Layer 5 of a small transformer language model trained on English Wikipedia (14 layers, counted from 0, width 128).
A neuron's activation on a vector x is GELU(weights . x), where the dot is the dot product.

Input weights of the MLP neurons that the questions are about. A number n stands for n times 0.0078.
n6: -5 22 -16 -6 -20 15 -17 34 10 6 -13 -14 -14 -4 34 13 -5 12 -13 4 16 8 -11 17 -19 -1 -6 5 45 40 14 -15 -34 37 -14 11 -12 26 10 15 29 -21 7 -27 -43 -7 -30 8 4 -28 -26 9 7 11 -4 2 -19 13 -4 10 -18 -49 -6 7 28 -32 23 -11 -19 -15 27 -3 -15 31 1 17 12 26 -33 -34 29 -19 -24 -44 47 19 0 27 -26 -2 11 -23 -23 54 16 -19 -15 18 -3 -19 -24 19 -21 -41 -51 -23 12 10 1 -7 -24 8 39 22 -27 28 -52 16 -35 2 7 -5 1 13 4 4 3 -25
n46: -29 -49 -9 -2 -9 14 -24 10 21 39 -42 20 13 22 27 9 24 33 20 -2 7 9 6 -23 49 -33 -20 -17 9 -4 -20 34 -7 -5 20 -18 22 22 11 54 -25 15 14 -13 17 -11 4 -49 35 -3 15 20 -15 -25 -15 -18 8 -20 -15 -58 5 -11 -34 -50 -1 16 -21 -8 1 44 43 -47 -24 -33 -8 18 11 -9 4 -33 56 -19 3 -30 58 -18 -1 -14 12 9 -19 20 26 15 -53 15 -20 33 -1 -6 18 24 -22 -1 -38 31 36 -60 -13 -23 15 7 15 3 -20 3 15 -5 5 4 19 -26 8 -24 -6 4 -23 -2
n136: -43 12 -1 -6 6 -6 14 -4 -40 -16 -8 -11 -23 20 -6 1 -15 18 1 -33 38 -24 26 -18 -37 -16 -17 -31 -8 -5 -1 -8 -21 -3 -5 8 22 -1 -30 22 3 16 22 16 1 11 14 -10 -6 -11 -7 35 6 27 -9 -31 -17 19 -50 39 -1 35 -7 -12 -10 -15 -7 19 31 -52 17 -36 11 -8 -9 -8 12 5 7 46 -11 60 7 25 14 36 -20 -7 -30 -2 -14 17 19 27 25 8 7 47 -16 -8 20 -7 5 -23 -21 -12 24 -28 11 -4 -38 -46 25 -16 -19 4 28 14 27 13 -15 18 30 -19 -23 4 -39 -40
n141: -25 34 -9 10 -28 36 -7 14 -32 14 14 23 -18 -16 4 -4 9 -5 -58 20 27 -1 -15 53 -17 -29 41 -4 13 -4 5 -21 5 29 14 -8 23 6 16 10 -31 12 2 54 -71 2 36 37 -19 -48 -37 24 -31 -46 -23 -8 24 -5 7 -10 5 23 -3 -28 -28 -17 -2 -5 -12 31 -3 19 -27 7 1 12 5 -28 8 -30 -24 -37 27 38 24 18 16 -27 -2 8 -31 14 13 11 1 -13 19 -1 8 -3 -20 39 -15 -13 -27 -6 28 9 -14 3 45 13 -3 13 11 6 32 -12 46 6 16 -2 -37 51 -10 -35 -22 75
n158: -6 64 7 59 8 6 -3 -36 -25 -37 -4 -24 -39 16 29 15 -9 -6 -20 -9 -9 -17 36 -12 18 -19 -34 16 -16 -1 31 27 7 -27 10 -33 13 2 27 -21 72 5 3 -46 -42 17 -14 20 34 5 -8 -10 -15 -11 25 -71 30 62 38 6 -11 5 20 19 8 6 -10 -27 -24 -28 43 11 14 -35 5 -29 15 -43 -14 26 11 -7 40 16 -17 26 11 34 2 -42 31 -8 -12 -5 -32 24 -9 -19 15 -1 15 -31 -13 -11 9 -19 -21 -2 50 34 -29 -33 -3 16 26 -68 -7 -14 22 -10 35 -13 -18 -41 -15 42 -37 27
n170: -38 21 -10 1 34 -10 -6 20 10 3 5 39 -60 -11 0 3 47 3 -25 -43 -33 35 6 9 -13 -13 16 -1 -4 6 -20 43 13 -36 -18 -11 -14 -44 24 -10 -8 -2 -6 -52 28 -16 -13 -24 38 -2 -19 11 9 -27 -36 23 -12 11 -12 30 -6 13 32 28 -4 -32 2 17 24 6 -24 -25 20 8 43 7 -42 18 19 -46 56 31 -14 -9 -16 -20 -5 -19 18 5 8 8 3 41 -21 3 1 10 17 -19 6 -8 -35 -22 14 19 21 -14 -25 -3 -5 -15 21 -16 -63 -10 -20 21 20 -12 13 -17 -37 27 -29 3 18 19
n202: -12 39 5 11 22 -23 -31 -16 2 32 -10 2 -32 -40 -13 -6 -7 -28 37 -4 -3 4 -22 -5 54 46 43 15 20 29 12 -7 1 -21 15 10 11 3 -61 17 -37 -22 -8 -44 -25 -8 -9 19 36 17 7 55 38 10 -34 1 27 -18 -24 -27 23 4 8 9 18 -21 -4 -15 0 -25 7 37 3 50 -9 -10 15 13 27 21 6 -39 -22 24 17 -70 -29 -25 -17 31 62 -3 66 0 58 7 -1 1 28 5 -5 24 -14 -29 20 -15 0 8 -8 7 21 28 45 -26 18 19 29 -16 -3 19 25 -10 5 7 2 -5 19 33
n203: -5 -3 -1 -4 -7 -7 33 30 -18 -7 6 -3 31 13 -1 -26 -7 28 8 3 14 13 -35 18 -10 -14 -8 -1 -5 -19 -17 -12 26 -21 -2 9 -6 -23 -15 -6 -12 -11 -46 -34 32 7 -42 38 -66 35 -15 8 -12 8 -3 2 1 -11 -41 0 -34 -1 -5 -11 6 0 8 16 -2 -31 -5 -21 13 -36 15 28 33 -18 15 20 63 -27 -20 -5 21 -3 -43 28 31 -15 22 -25 22 -25 -8 9 1 20 -37 48 17 42 -2 -6 24 -23 -3 -21 -8 13 1 4 -16 2 8 0 49 51 -21 -2 -20 15 -6 -9 -39 -10 14 -19
n241: 39 2 1 17 0 52 16 -13 -28 3 14 -9 37 -15 11 -9 -43 -25 -20 18 -10 25 -22 -10 -29 -30 10 33 37 -5 22 -27 11 -29 28 49 61 -8 2 13 -6 11 45 2 31 -28 39 -12 -8 17 -3 -36 -12 14 29 15 6 20 13 -31 7 -11 -56 -50 -25 -31 2 -44 25 23 6 -25 -20 3 12 34 -28 17 13 -6 22 18 -32 14 -1 7 -7 18 17 23 14 25 5 -13 -14 6 -2 26 -43 17 25 -1 22 -4 -20 -20 8 5 -14 57 -6 4 15 -50 4 23 -53 36 -24 4 52 -11 -3 17 -42 0 -20 -1
n262: 1 -10 -11 15 12 -22 24 -20 32 2 -1 -14 25 -40 30 -29 18 37 -3 3 12 53 -50 -8 -12 -1 -19 44 9 5 -17 21 18 18 13 -25 -23 -7 -34 -4 -23 -25 -1 20 -24 -3 -29 -4 6 40 -1 29 -8 -18 9 -1 21 -13 -10 -37 -33 7 23 -8 -8 -52 -18 7 51 7 12 -47 -5 14 -25 -3 17 9 1 26 37 15 -40 -30 69 -11 9 -6 1 13 5 20 -5 -47 1 41 26 13 -9 -22 14 -1 -31 -39 -19 -23 31 -14 9 -28 6 20 -6 -32 3 39 -26 7 20 -15 -17 -22 -6 28 -35 -12 33 -9
n301: 18 -16 28 -3 21 -1 5 16 -5 -11 -15 -6 23 10 -4 5 -12 -23 -4 58 -24 -39 3 66 40 -2 33 16 14 2 -5 94 34 16 -9 -29 -50 6 -29 13 -56 -14 14 42 4 -9 -21 37 -15 11 -12 55 3 -15 2 12 -24 -2 18 -11 10 -2 -7 -23 2 49 -8 -14 -11 6 5 -18 -34 -23 30 32 -15 -33 -23 -2 -2 -20 -15 5 -6 -14 -30 41 28 -23 -35 30 -2 -26 -4 -49 -10 12 34 17 -37 30 16 -26 -2 -25 42 -3 22 43 18 -3 28 19 -22 -22 19 -19 40 -16 -2 2 11 59 -8 2 47 63
n324: 45 -5 2 -2 21 37 -27 -12 18 2 16 -1 9 11 -13 15 -23 -12 32 5 40 32 13 46 6 -19 -3 10 21 -10 27 12 -41 0 2 -5 -7 29 -32 -22 -25 -50 -4 -42 11 2 5 11 2 -8 -3 39 28 7 27 4 3 -5 -13 13 -1 12 6 26 2 -14 -29 4 30 -2 10 11 19 12 -7 13 -3 14 22 -5 -28 -13 5 10 13 31 51 -2 21 4 -44 -27 -14 11 -50 2 -10 -24 15 -19 -7 22 -32 0 -12 -3 -21 24 30 10 -1 -23 -15 9 -20 12 -3 19 21 1 -30 6 5 1 -2 25 -1 34
n335: 16 -29 -5 9 15 -42 -31 -34 -38 35 -10 53 -18 8 -45 -1 -7 -35 -6 -15 17 30 -23 6 7 -15 17 4 56 -29 30 -14 -1 -29 -14 44 22 45 19 11 46 -20 49 17 15 13 27 9 22 -17 13 12 -6 -1 34 -64 4 -35 33 20 8 39 32 11 -8 23 -9 11 15 -29 -1 1 11 -13 38 13 -13 -5 -35 7 -12 31 -2 35 -8 -5 27 -3 -15 -59 -6 -2 50 0 3 15 56 57 15 -21 -26 -14 -16 8 5 -4 1 42 8 10 29 -22 -7 -12 1 8 -44 18 18 48 2 -5 38 -25 5 3 26 9

Each question shows a token from some text and the vector x that enters the MLP there. A number n stands for n times 0.065.

"ivate": 9 -22 -1 14 7 11 -13 -1 1 -15 -12 5 10 -6 22 11 -9 -9 10 19 -5 -18 -22 18 -5 -9 -30 -19 0 -15 -14 12 10 -19 4 13 -16 -1 27 -19 -13 -13 -22 -2 5 -10 4 -10 4 6 6 -7 -9 -15 -4 -6 17 -9 -10 12 0 -16 -8 19 0 8 -12 -19 15 0 8 8 5 2 -13 -3 56 -1 -1 4 -10 9 2 -10 -29 -11 -14 -16 -14 53 -5 0 -6 6 -14 -5 -15 -3 37 3 11 -4 -2 -13 8 47 2 36 -65 -37 4 5 -30 2 0 -3 6 -9 -4 6 15 2 1 -20 4 3 30 -18
Which of these neurons fires most? n46

"sk": -6 -22 -10 -2 20 3 8 10 -2 -34 -29 -20 1 2 -14 -3 -9 4 -12 41 -22 -18 3 -9 -10 -11 -2 -31 18 -9 -9 -35 -8 15 1 -2 23 -20 9 -18 -7 26 -20 9 13 -3 20 -11 -11 -4 21 -27 -1 5 0 47 -4 5 8 -7 -10 -16 10 -17 -4 5 -4 5 14 -12 12 -5 15 -3 -10 22 31 -9 -21 -4 -24 11 -7 4 -17 -28 -15 5 -39 39 9 19 6 15 -14 -12 1 8 -8 8 -15 -8 -3 -19 -3 12 -33 -6 -12 -21 12 4 -30 10 -7 22 -10 -8 -16 -18 1 -16 1 -25 -9 -4 6 4
Which neuron fires most, and how strongly? n241, at about 2.2

" at": 25 -7 -2 44 17 -13 21 -1 2 -4 5 0 14 14 5 -5 -28 -11 -10 4 8 -7 -5 -1 -9 -24 -3 10 -8 -20 -19 -18 10 13 -13 14 -13 -10 30 -23 3 -1 -29 -6 0 -8 -2 -16 -3 8 11 -13 -5 6 -2 4 -2 -34 27 -6 -5 -12 1 -26 -2 7 1 -14 -12 8 -3 13 -9 31 -22 -17 49 -19 -41 -1 -12 -5 4 -2 3 -1 -7 13 -18 46 -20 8 -24 0 -4 -9 -8 12 19 -25 11 -16 3 -4 19 20 18 26 -25 9 -2 -3 -9 -10 3 -21 -6 -11 -9 2 -3 -8 -16 -5 -16 -27 10 -1
Which three neurons fire most, strongest first? n241, n262, n141

"ian": -3 -11 10 17 8 8 5 19 0 -18 12 6 5 15 -6 -11 -21 -14 14 27 0 -5 -13 17 -24 -12 -43 -6 -5 -12 -42 10 -3 -20 1 0 -25 -17 33 -11 2 -8 13 6 24 -12 5 -13 2 12 10 -31 11 1 -5 4 3 -33 -14 10 -18 -16 13 -7 6 14 -8 0 11 0 7 -2 16 19 14 16 41 -2 -16 4 -20 4 7 -21 -10 5 3 -11 8 38 6 -9 -8 16 1 -39 -15 -8 23 -7 17 -5 4 19 3 41 0 6 -38 -29 -2 9 -36 7 5 -4 4 9 -5 -16 11 -1 -15 -14 -2 -8 42 -12
The two highest activations, in order: n203, n170

" tw": 29 -25 -3 39 10 1 8 21 9 -25 9 -18 -1 -10 -24 -2 3 10 28 7 -9 -19 3 10 2 7 -33 -21 -3 8 -34 -27 -12 -17 -15 8 6 -5 2 -9 -23 8 -40 6 -9 18 30 -5 11 10 -8 -42 9 17 6 10 8 3 6 -4 3 3 0 -2 -10 12 -18 -29 3 -2 -8 -4 -6 4 -6 -10 28 -14 -10 -21 -29 5 6 4 -15 17 9 -5 -54 33 -13 -3 -13 20 -13 -24 1 -16 -7 7 7 -10 -6 3 -12 -10 7 3 6 -17 16 -3 -35 27 10 -8 28 2 12 -11 2 -5 -10 -4 -6 -18 13 -10
Which of these neurons fires most? n324

" K": 0 -10 17 11 13 -1 38 14 1 -41 -12 -6 -3 -13 0 -28 -12 11 -11 6 -10 0 0 3 -3 9 -28 -6 -26 -9 -26 -21 21 -11 -13 8 -8 -4 34 -36 -4 4 -27 -4 0 6 -2 -3 -17 -11 -8 9 1 13 -18 27 -3 -1 8 9 -3 -15 16 9 -18 23 -20 3 -17 9 -4 19 10 4 -17 -17 18 8 -11 -20 -22 2 -3 0 -14 -20 -15 6 -36 30 19 14 9 32 -25 -18 -5 1 17 -33 27 -35 -2 -9 -16 11 -4 0 31 -22 -3 -10 -17 12 -3 21 -13 -37 -18 -13 5 -8 -12 -12 -2 -26 1 2
Which of these neurons fires most? n170

" dep": 17 -11 18 32 -3 4 11 -14 -7 -6 19 -3 14 1 -24 -5 8 -13 0 7 -3 -12 4 -10 -10 -9 -27 -24 -4 -25 -30 1 0 2 -15 4 -15 -28 15 -20 11 -14 -33 6 13 6 24 -13 19 -26 20 -10 0 0 20 -7 -4 -23 1 -7 7 -4 -4 1 -2 9 -10 -27 -5 4 -8 5 9 13 -10 6 44 3 -27 8 -28 -15 -3 9 -7 -36 4 6 -36 5 -25 8 -3 9 8 -17 -3 -11 12 -24 20 -7 -13 -7 28 -2 14 7 -11 -32 10 5 -28 8 -1 7 6 0 -23 -2 -16 -20 -10 -9 -3 -29 17 -39
Which of these neurons fires most? n335

" January ": 16 5 26 14 -1 -13 24 -9 -3 -25 -8 -3 -3 6 -2 0 6 -14 28 10 -2 8 -7 -25 3 -19 -53 -48 16 -21 7 -14 4 -33 4 14 -20 -13 2 3 13 5 -28 -8 22 5 2 2 -16 6 10 4 23 -12 14 38 10 -31 8 -9 8 5 2 1 -1 2 15 4 7 -17 -4 22 12 7 -48 8 26 3 -28 -7 -5 -2 5 -7 3 3 3 4 16 16 21 20 21 19 4 -15 -37 -31 12 10 8 -34 -6 7 -18 13 -2 1 -4 11 -1 -8 -18 -7 5 -6 -7 -19 5 -35 -2 16 9 -9 7 -14 8 3
Which three neurons fire most, strongest first? n203, n158, n324

"ly": 8 -11 0 11 -6 -7 9 17 -9 -36 -10 -13 5 11 -15 17 -19 4 -18 35 -16 -2 -12 -8 -27 -17 -14 -21 -26 -12 -26 -15 -6 -5 -27 0 -4 4 37 -35 -4 19 -17 -3 -1 0 18 3 -25 -6 -5 0 6 12 -21 26 11 -28 -9 -7 34 -13 9 1 10 5 -30 2 4 8 1 7 -8 -17 -6 -6 38 -8 -2 7 -19 7 16 7 -6 -27 -7 -6 11 19 -15 -7 -16 11 -10 -31 -14 -25 38 12 -2 -1 -7 0 -9 32 -11 -2 1 -50 15 -6 -21 12 0 9 6 0 4 -12 -10 5 -5 6 0 6 -4 -11
Which neuron fires most, and how strongly? n141, at about 1.3